Layer 2 of a small transformer language model trained on English Wikipedia (11 layers, counted from 0, width 64).
A neuron adds its activation times its output weights to the MLP's output. To switch it off is to set its activation to zero at one token and run the rest of the model.

Output weights of the MLP neurons that the questions are about. A number n stands for (n - 500) times 0.00074.
n2: 329 711 368 496 515 395 729 397 453 615 559 324 479 566 412 322 665 604 560 433 652 170 587 567 271 233 535 361 533 508 639 576 605 559 610 557 426 509 455 469 428 410 361 379 505 438 413 424 523 589 472 561 562 710 634 360 468 498 745 528 700 602 496 479
n4: 664 558 360 561 450 525 517 492 582 444 790 537 731 696 531 566 464 595 478 487 400 424 571 530 574 436 591 495 376 524 530 333 421 511 421 494 383 719 318 680 478 576 262 411 653 246 561 449 517 386 487 506 441 282 513 348 292 464 796 542 319 470 550 690
n24: 466 494 658 525 558 824 509 505 326 301 526 430 383 876 561 824 535 525 362 606 495 222 572 520 560 687 472 609 473 511 412 419 456 474 419 570 388 494 597 472 591 561 568 371 577 464 457 411 495 546 450 538 328 434 338 292 538 617 596 193 417 497 464 627
n33: 531 531 391 347 543 513 323 512 339 584 399 480 452 410 474 767 590 251 503 552 567 250 600 514 475 542 519 585 712 438 448 570 700 439 525 571 670 427 614 335 306 277 632 507 511 364 409 420 760 562 556 584 494 536 638 265 589 481 633 494 517 288 575 505
n53: 373 462 613 472 416 362 403 439 599 499 559 527 504 530 461 449 542 656 339 561 706 592 667 554 583 443 550 726 475 628 635 368 415 316 378 428 485 392 360 857 88 561 331 479 512 743 416 654 682 402 235 508 565 546 291 604 518 553 709 603 335 512 564 262
n59: 524 551 469 286 544 517 508 675 346 507 582 357 410 704 515 532 570 489 358 396 697 588 533 689 605 564 495 635 451 530 634 573 591 573 381 449 331 554 656 479 407 278 385 523 369 350 564 590 286 582 217 473 631 388 411 536 646 443 364 320 565 524 512 710
n76: 637 549 379 572 586 488 593 406 559 538 471 420 663 639 517 451 469 581 403 554 478 638 577 409 669 254 280 578 340 276 308 457 403 517 481 566 699 657 747 425 507 560 492 540 556 495 431 411 274 424 544 750 499 483 466 432 281 435 420 454 786 485 549 503
n89: 449 566 246 414 423 348 636 545 603 553 453 413 379 632 383 576 612 585 692 484 508 589 771 662 499 584 438 569 390 415 552 322 592 391 463 639 451 465 452 600 592 382 499 400 500 745 399 568 712 331 653 501 394 207 455 553 408 561 584 346 391 400 606 291
n91: 511 571 372 416 483 542 493 546 533 547 534 564 588 471 375 565 685 437 545 417 470 648 450 412 342 428 331 596 202 688 668 286 619 556 373 555 592 510 586 652 572 363 582 647 485 658 149 621 647 648 299 572 615 226 729 305 259 545 557 447 500 443 563 443
n108: 455 420 351 402 403 615 449 524 334 725 453 402 586 527 367 629 519 756 323 475 565 593 379 439 687 423 413 386 498 297 519 467 689 525 569 389 671 361 709 491 440 416 379 611 352 550 468 546 573 488 608 538 399 468 502 551 633 360 634 531 720 569 421 493
n116: 337 420 485 636 317 448 642 450 547 368 568 677 281 541 308 425 329 531 538 349 383 583 518 789 634 415 613 377 553 390 571 644 461 379 471 486 363 350 587 375 545 586 499 470 543 655 609 658 529 729 397 425 844 475 480 536 445 456 654 451 497 319 551 493
n122: 751 614 566 395 434 370 754 726 393 435 555 401 266 607 576 372 436 581 720 563 128 654 453 503 513 595 337 359 593 484 527 388 449 418 698 508 388 628 403 428 521 528 459 546 718 448 449 438 433 408 609 411 617 226 382 553 510 524 512 418 535 418 570 678
n133: 633 337 433 542 505 536 463 558 621 772 676 511 335 615 453 565 539 547 468 567 546 371 620 379 133 646 563 448 580 364 330 483 466 432 497 439 664 705 535 632 539 499 440 555 567 434 273 578 639 654 557 657 366 362 449 282 421 501 580 481 272 571 517 279
n159: 618 471 600 542 526 443 741 634 404 404 427 370 650 429 636 604 453 683 508 455 386 386 549 374 572 561 339 585 528 525 585 392 371 443 573 543 520 576 408 774 509 614 323 492 433 620 502 354 582 441 612 519 543 710 385 562 22 170 632 375 618 556 499 498
n163: 434 643 486 555 504 516 713 625 577 333 430 590 886 447 501 466 384 725 406 524 422 638 527 426 504 409 546 525 342 538 410 882 526 233 526 686 507 539 555 189 416 416 508 589 599 469 515 409 299 587 586 481 475 493 440 350 322 489 666 305 558 502 415 537
n181: 864 451 545 617 502 502 516 347 373 530 488 551 607 418 662 481 620 507 659 419 461 371 403 550 275 361 421 755 411 302 594 522 610 681 831 446 453 500 481 378 477 297 288 433 544 410 604 404 785 502 422 547 532 202 347 517 491 506 566 562 416 432 648 498

Each question names a token from some text and the token that comes next. It shows the activations a of the neurons there, in the order above. A number n stands for (n - 500) times 0.012.

Then comes g, the gradient of the next token's log-probability with respect to the MLP's output, scaled to length 1. A neuron's effect is roughly proportional to its activation times (output weights . g). A number n stands for (n - 500) times 0.00098.

"g", then "é"
a: 575 501 504 476 500 502 563 543 564 500 494 505 498 501 500 492
g: 503 223 358 693 579 576 512 460 259 714 468 276 503 533 686 464 518 578 311 476 561 478 340 504 591 411 531 300 437 682 668 338 632 610 561 637 563 692 476 446 434 571 658 357 699 526 500 262 567 499 420 470 448 565 446 493 219 382 541 724 455 353 692 568
Which neuron, switched off, raises the next token's probability most? n89

" v", then "."
a: 510 505 518 487 502 520 499 484 500 506 501 502 471 502 497 499
g: 808 612 471 255 455 405 323 495 668 355 684 479 489 665 489 646 445 551 516 420 455 554 671 388 353 425 754 602 416 549 468 482 349 437 374 593 550 359 554 582 546 531 569 714 420 465 431 355 311 693 369 269 691 493 582 568 431 434 504 584 710 562 191 430
Switching off which neuron hurts the next token most? n59

" had", then " o"
a: 534 515 499 498 493 515 509 512 501 501 495 518 498 505 487 502
g: 667 544 524 678 456 286 736 561 629 268 442 494 241 172 469 411 496 462 521 458 545 687 356 446 399 439 500 791 653 488 492 386 561 795 492 279 661 506 586 622 466 481 406 483 463 465 545 726 473 397 620 678 366 420 501 571 520 598 410 305 449 463 414 579
Which neuron, switched off, raises the next token's probability most? n2

"'s", then " stand"
a: 511 533 504 443 462 494 501 501 500 500 482 545 551 534 482 499
g: 524 561 601 344 362 660 744 556 397 505 386 491 325 280 552 602 466 633 652 582 593 400 700 472 507 549 673 451 593 468 398 410 315 501 590 304 547 369 392 641 636 712 179 472 449 561 562 457 744 468 589 385 478 683 481 526 260 566 442 280 538 666 307 464
Switching off which neuron hurts the next token most? n159

"amb", then "urg"
a: 503 512 505 499 500 515 496 542 503 560 554 649 491 510 500 483
g: 554 652 382 570 649 589 416 561 623 542 557 446 426 429 428 327 541 546 481 580 283 604 360 488 597 274 590 451 233 573 534 558 562 450 442 723 457 640 256 331 571 760 720 719 631 493 445 322 642 686 565 287 399 442 422 476 241 372 349 561 497 525 642 530
Switching off which neuron hurts the next token most? n122

"le,", then " but"
a: 551 500 502 473 36 504 445 497 501 514 512 666 486 509 495 482
g: 321 562 512 590 361 508 320 459 248 718 325 471 515 489 317 536 589 413 431 364 445 409 453 421 870 409 639 490 492 606 542 618 611 465 527 400 752 474 606 400 473 418 526 632 700 477 384 362 453 572 226 443 618 405 495 723 469 625 431 483 780 370 615 638
Which neuron, switched off, raises the next token's probability most? n122

" down", then " to"
a: 484 498 508 469 518 512 500 512 496 498 457 524 525 517 488 271
g: 449 506 526 436 229 367 542 475 261 624 737 440 403 481 443 610 676 790 587 459 482 558 299 280 574 763 583 582 624 532 530 750 514 414 369 598 636 575 374 508 719 421 459 506 558 314 306 557 478 552 431 413 404 549 489 580 402 341 428 573 329 439 759 406
Switching off which neuron hurts the next token most? n181

" period", then " ("
a: 543 543 487 390 370 562 507 501 513 500 461 499 500 494 490 484
g: 508 455 594 257 520 374 660 475 633 462 750 382 618 652 629 563 620 551 359 410 271 580 779 495 376 390 548 558 562 509 686 440 483 562 579 282 524 422 494 465 460 407 494 549 173 377 421 537 590 499 535 291 504 323 528 596 592 669 535 641 569 680 174 380
Switching off which neuron hurts the next token most? n33

"atch", then " as"
a: 511 504 512 499 478 499 531 500 574 499 542 539 496 503 502 282
g: 484 426 566 394 493 337 438 373 500 525 512 643 312 365 528 257 460 590 664 708 342 365 748 452 659 464 322 389 701 477 486 368 858 477 473 365 550 734 536 586 540 503 552 423 663 417 443 530 522 292 604 677 343 329 563 533 703 460 594 671 451 512 357 387
Switching off which neuron hurts the next token most? n122

"l", then "u"
a: 501 509 506 504 492 501 473 553 512 495 502 499 503 511 494 487
g: 373 443 473 525 572 341 412 467 427 414 837 499 653 379 461 754 424 547 648 393 613 493 662 583 594 573 729 453 592 703 589 475 398 525 786 433 394 563 519 341 565 403 513 386 146 469 544 590 528 553 504 281 521 470 260 490 607 315 500 324 464 674 380 451
Switching off which neuron hurts the next token most? n76

" to", then " the"
a: 509 499 496 473 493 494 500 502 536 501 493 504 500 528 500 493
g: 708 484 736 330 694 350 543 544 758 433 582 609 636 519 551 492 493 267 658 531 392 320 645 560 477 480 515 328 445 228 514 510 326 659 446 247 398 269 607 414 391 542 452 517 327 519 557 603 500 399 717 592 524 448 557 448 607 533 737 426 559 506 263 577
Which neuron, switched off, raises the next token's probability most? n91

" sub", then "stit"
a: 511 662 509 486 483 492 498 510 515 347 523 501 380 505 500 496
g: 140 404 588 521 545 584 573 714 532 515 609 685 410 715 540 468 474 413 360 336 479 455 760 384 212 456 686 628 517 615 553 647 236 366 504 377 312 611 644 467 501 336 711 544 433 524 405 534 413 409 491 549 404 518 709 539 578 698 411 349 444 543 439 483
Switching off which neuron hurts the next token most? n108

" def", then "end"
a: 480 502 509 480 486 520 487 491 510 425 527 508 442 499 500 486
g: 591 685 645 362 502 493 599 514 622 453 676 582 664 519 294 388 573 402 505 510 570 311 498 266 254 495 420 644 632 324 579 357 503 666 465 703 346 474 713 437 355 544 405 445 418 568 590 754 616 323 510 393 512 594 489 698 385 632 392 373 697 329 295 447
Switching off which neuron hurts the next token most? n133

":", then " Car"
a: 512 490 585 496 488 484 501 503 499 527 584 504 499 510 485 494
g: 473 361 680 687 463 332 509 538 676 637 550 355 456 511 462 575 604 435 357 438 247 276 381 392 690 296 522 568 342 335 410 522 473 525 379 645 556 518 545 488 527 458 577 526 476 537 605 744 519 531 576 473 419 611 656 196 912 536 436 354 618 340 588 579
Which two neurons, each switched off alone, lower its probability most, in order? n24, n116

"le", then " B"
a: 512 536 510 497 197 500 467 497 504 495 500 652 499 497 489 456
g: 394 552 270 587 671 497 657 390 395 436 450 592 543 442 610 484 420 475 281 739 600 465 615 227 636 359 604 367 325 636 696 486 726 594 304 419 585 431 481 523 586 516 480 482 643 439 625 585 492 558 336 322 643 418 409 441 772 398 618 524 359 652 511 227
Which neuron, switched off, raises the next token's probability most? n53

"1", then "2,"
a: 505 511 495 485 386 501 489 496 500 514 500 546 507 499 420 482
g: 314 463 385 743 687 654 469 347 384 421 390 423 624 310 455 236 469 423 493 367 476 568 535 571 695 652 402 620 368 520 455 536 790 557 571 627 515 363 516 540 478 504 241 564 742 628 701 394 503 386 521 513 505 528 528 617 225 324 366 543 568 412 718 560
Which neuron, switched off, raises the next token's probability most? n163

"serv", then "ation"
a: 500 505 499 440 488 591 542 537 575 503 496 530 490 508 489 501
g: 735 399 570 375 539 534 493 570 510 458 731 405 524 456 639 618 513 605 317 519 334 666 548 210 326 422 468 256 328 485 330 492 580 829 540 717 447 403 614 506 551 430 467 579 301 496 629 394 571 581 676 587 664 648 557 508 199 442 489 373 411 386 510 538
Which two neurons, each switched off alone, lower its probability most, in order? n91, n76

"H", then "ar"
a: 497 515 502 437 498 510 502 492 502 494 500 487 500 502 434 500
g: 458 548 365 208 523 508 512 455 288 601 474 562 327 568 551 505 648 739 505 554 548 451 350 494 629 414 544 551 312 550 512 156 666 526 411 716 545 486 620 589 639 290 408 433 518 519 492 540 469 508 514 796 334 455 646 467 455 325 393 728 600 264 726 514
Switching off which neuron hurts the next token most? n163

" des", then " f"
a: 499 585 503 489 501 494 509 545 508 484 472 506 457 502 501 497
g: 348 308 428 667 624 340 549 309 687 321 454 517 345 419 452 628 493 273 454 343 489 624 688 778 485 333 450 585 449 608 480 615 464 596 605 648 421 342 566 679 402 733 484 418 309 457 547 462 375 652 456 425 390 397 798 601 511 509 367 455 652 572 470 690
Which neuron, switched off, raises the next token's probability most? n4

":", then " Wal"
a: 511 492 598 498 478 488 496 503 498 529 562 504 497 507 484 491
g: 595 418 580 326 304 330 578 565 529 630 475 242 453 438 323 505 679 479 553 439 386 470 461 435 603 378 546 624 538 513 398 622 394 759 559 507 652 668 281 473 558 617 606 362 425 631 703 675 599 415 530 515 394 543 514 217 700 631 296 680 571 252 338 516
Which neuron, switched off, raises the next token's probability most? n24

" p", then "it"
a: 507 500 498 487 500 538 504 571 505 495 477 513 499 498 494 500
g: 871 599 588 390 661 547 497 394 437 420 409 531 474 625 686 575 385 575 564 490 349 389 668 454 608 583 715 321 529 308 324 689 314 469 444 600 518 486 776 611 243 414 470 410 324 474 731 420 397 605 352 537 565 318 645 593 511 396 380 538 386 432 511 478
Which neuron, switched off, raises the next token's probability most? n89

".", then "\n"
a: 684 497 509 467 438 504 501 545 500 506 507 522 495 500 505 443
g: 325 713 287 461 298 467 600 635 351 457 365 470 517 423 192 407 465 768 619 653 302 564 426 485 579 471 607 450 455 552 472 362 642 464 438 489 515 373 407 354 734 732 440 455 492 377 558 289 433 422 595 534 667 533 585 629 495 809 405 723 563 587 524 540
Switching off which neuron hurts the next token most? n2

"2", then "8"
a: 513 508 496 477 416 506 493 498 504 500 500 507 508 497 412 444
g: 512 541 355 755 525 572 596 477 462 434 389 451 556 467 360 689 484 208 350 566 411 540 587 322 612 572 477 257 456 658 496 468 651 535 452 622 646 620 737 248 565 492 301 547 350 535 543 425 611 433 477 629 675 461 469 316 373 259 498 729 424 433 776 560
Switching off which neuron hurts the next token most? n53

"ast", then "-"
a: 506 482 502 492 451 505 502 624 557 495 520 569 495 500 491 487
g: 394 835 661 502 474 386 594 495 726 283 618 486 718 533 459 525 592 416 602 547 628 473 571 332 223 519 434 465 553 297 383 431 435 610 623 367 461 584 654 407 431 553 253 578 260 439 436 735 260 466 441 625 545 534 411 480 533 630 718 497 509 609 358 402
Which neuron, switched off, raises the next token's probability most? n89

"ated", then " "
a: 608 523 506 431 452 503 495 530 553 494 499 534 504 492 503 463
g: 516 612 353 769 550 554 635 394 564 582 451 278 537 413 624 434 267 549 394 485 429 509 616 569 574 630 447 463 714 463 573 339 812 415 700 266 543 417 587 503 517 231 586 499 537 304 461 446 289 548 411 518 511 366 539 322 604 859 563 533 419 456 552 397
Switching off which neuron hurts the next token most? n2

" 0", then " /"
a: 517 506 510 501 503 508 576 510 505 501 514 505 493 498 472 498
g: 446 705 566 730 546 577 407 531 365 665 454 462 160 673 557 391 607 483 361 490 413 507 522 527 692 412 525 476 507 463 484 610 359 407 495 663 630 400 395 595 683 710 550 441 543 254 576 521 569 584 304 205 536 519 405 473 447 426 162 448 426 703 575 681
Switching off which neuron hurts the next token most? n163

" bl", then "ock"
a: 502 541 547 504 496 507 501 503 517 528 449 487 488 500 484 487
g: 143 398 457 322 460 672 400 454 353 473 345 454 684 476 693 563 849 559 479 742 356 471 445 546 595 497 309 363 418 510 681 473 433 481 586 560 488 543 367 530 497 283 456 345 659 536 380 502 669 389 612 461 347 677 509 696 422 433 480 670 612 565 674 495
Switching off which neuron hurts the next token most? n116

"ed", then " b"
a: 525 491 499 502 491 507 482 571 625 495 501 535 496 509 499 490
g: 398 647 411 378 638 338 454 475 502 528 508 424 629 297 591 355 472 407 522 376 481 622 589 573 423 501 391 510 749 553 532 513 502 868 525 391 470 449 693 774 632 495 412 730 410 425 624 636 532 374 395 395 433 591 540 158 656 476 577 360 290 458 317 626
Which neuron, switched off, raises the next token's probability most? n89

"en", then "al"
a: 498 514 502 502 483 500 510 497 575 510 495 508 500 503 501 500
g: 453 686 411 434 490 468 539 499 761 511 624 394 503 567 729 641 420 375 701 502 517 338 388 516 311 591 430 700 510 386 516 574 301 436 584 564 512 302 328 431 455 289 480 613 432 359 639 520 433 618 586 664 552 484 506 372 534 639 753 302 684 623 175 342
Which neuron, switched off, raises the next token's probability most? n91

" II", then "I"
a: 498 501 516 498 464 527 484 500 616 514 501 501 489 502 495 488
g: 405 579 315 457 547 677 390 421 663 488 598 358 488 509 640 694 542 494 732 473 350 472 520 422 465 788 435 527 627 578 530 476 383 385 681 534 580 565 696 299 491 448 623 311 363 273 405 608 393 494 495 467 645 523 277 273 619 738 682 570 472 417 242 389
Switching off which neuron hurts the next token most? n53

" that", then " were"
a: 611 603 507 478 500 492 496 513 504 500 464 508 497 699 504 493
g: 437 589 299 790 379 545 508 298 250 667 433 312 388 544 504 354 551 650 451 547 502 638 303 565 529 345 342 502 643 773 429 465 614 436 331 656 535 574 450 515 491 381 643 459 747 423 471 387 392 662 440 427 339 479 589 649 423 465 426 426 651 611 772 608
Which neuron, switched off, raises the next token's probability most? n159

" se", then "ed"
a: 493 500 499 495 492 514 565 498 510 492 495 498 484 688 506 492
g: 436 519 519 434 401 612 646 556 398 577 589 625 583 232 591 610 477 451 644 619 433 476 473 497 318 618 692 310 316 336 500 494 143 326 551 327 456 521 454 444 622 464 396 599 554 599 408 735 533 235 472 565 597 591 565 363 493 440 424 620 569 525 518 905
Switching off which neuron hurts the next token most? n159

"ar", then "b"
a: 540 469 510 497 499 497 454 549 578 493 503 519 497 495 497 481
g: 634 521 625 367 673 512 628 381 602 698 376 251 287 466 556 618 336 584 454 476 551 438 437 433 378 456 375 637 484 356 490 566 558 422 482 461 612 252 482 445 567 578 708 645 494 634 492 760 460 563 380 587 546 489 430 418 895 524 497 366 542 556 156 354
Switching off which neuron hurts the next token most? n4

" rep", then "ro"
a: 497 504 511 508 492 511 498 540 513 490 465 506 501 501 487 483
g: 422 502 352 643 419 348 492 755 795 643 538 622 276 293 560 471 296 391 731 655 496 297 704 425 408 462 370 595 418 306 498 277 559 517 468 640 644 488 342 541 544 456 314 373 559 515 540 514 664 596 555 680 619 487 309 546 596 409 612 413 626 374 497 543
Switching off which neuron hurts the next token most? n89

" al", then "re"
a: 500 565 502 486 473 522 502 466 510 477 498 505 437 506 495 498
g: 649 594 127 490 427 495 684 420 642 348 621 658 393 282 486 479 542 509 456 407 581 418 276 488 417 582 417 568 288 423 399 468 576 605 593 586 686 625 446 825 582 426 602 343 746 489 554 493 661 414 373 597 564 351 407 562 491 440 615 263 675 451 391 537
Switching off which neuron hurts the next token most? n4

"ent", then " five"
a: 545 470 521 501 498 556 479 742 751 496 519 505 502 502 498 499
g: 282 566 463 482 608 467 412 428 626 569 341 626 501 614 697 585 566 341 593 364 600 471 529 607 280 388 544 364 548 438 563 369 624 179 825 439 331 427 638 641 309 459 532 569 314 640 586 474 187 462 451 487 605 624 636 566 474 461 761 434 585 429 451 570
Switching off which neuron hurts the next token most? n2

"5,", then " and"
a: 522 509 500 449 474 500 526 538 508 513 495 501 498 504 434 477
g: 488 633 710 425 496 458 316 732 507 374 507 451 655 315 662 351 489 299 317 472 392 406 478 449 646 537 746 371 644 460 659 474 479 500 501 189 434 276 728 601 589 597 422 723 287 534 506 533 469 381 568 625 563 458 353 547 617 609 641 585 621 376 342 424
Which neuron, switched off, raises the next token's probability most? n89

" colle", then "ctor"
a: 491 496 507 498 493 505 498 494 504 474 521 503 521 532 483 486
g: 381 347 370 514 196 423 649 657 726 263 512 550 306 468 636 484 663 402 500 219 529 421 646 590 489 604 555 580 358 423 345 463 413 494 576 716 569 585 664 467 599 499 387 723 569 489 486 499 464 456 335 776 665 506 558 315 638 536 373 460 433 664 496 322
Which neuron, switched off, raises the next token's probability most? n159

" near", then " W"
a: 474 542 492 503 484 489 495 502 501 484 515 515 519 546 500 497
g: 663 485 505 757 384 568 491 417 411 638 608 249 359 298 487 508 422 473 523 263 391 505 736 536 555 290 429 418 808 521 593 492 457 533 393 490 368 654 414 637 446 634 802 326 478 467 276 557 418 575 590 569 514 321 516 531 464 329 523 699 434 505 581 715
Switching off which neuron hurts the next token most? n4

" s", then "and"
a: 500 517 501 501 482 502 510 510 508 522 480 499 497 500 498 480
g: 539 293 740 316 526 579 462 486 487 538 565 340 371 534 654 611 621 515 631 620 692 572 439 378 353 551 386 581 276 616 619 374 305 632 426 464 563 442 626 683 476 607 373 556 468 345 270 590 546 391 543 563 527 542 288 209 453 314 659 681 687 524 335 646
Switching off which neuron hurts the next token most? n116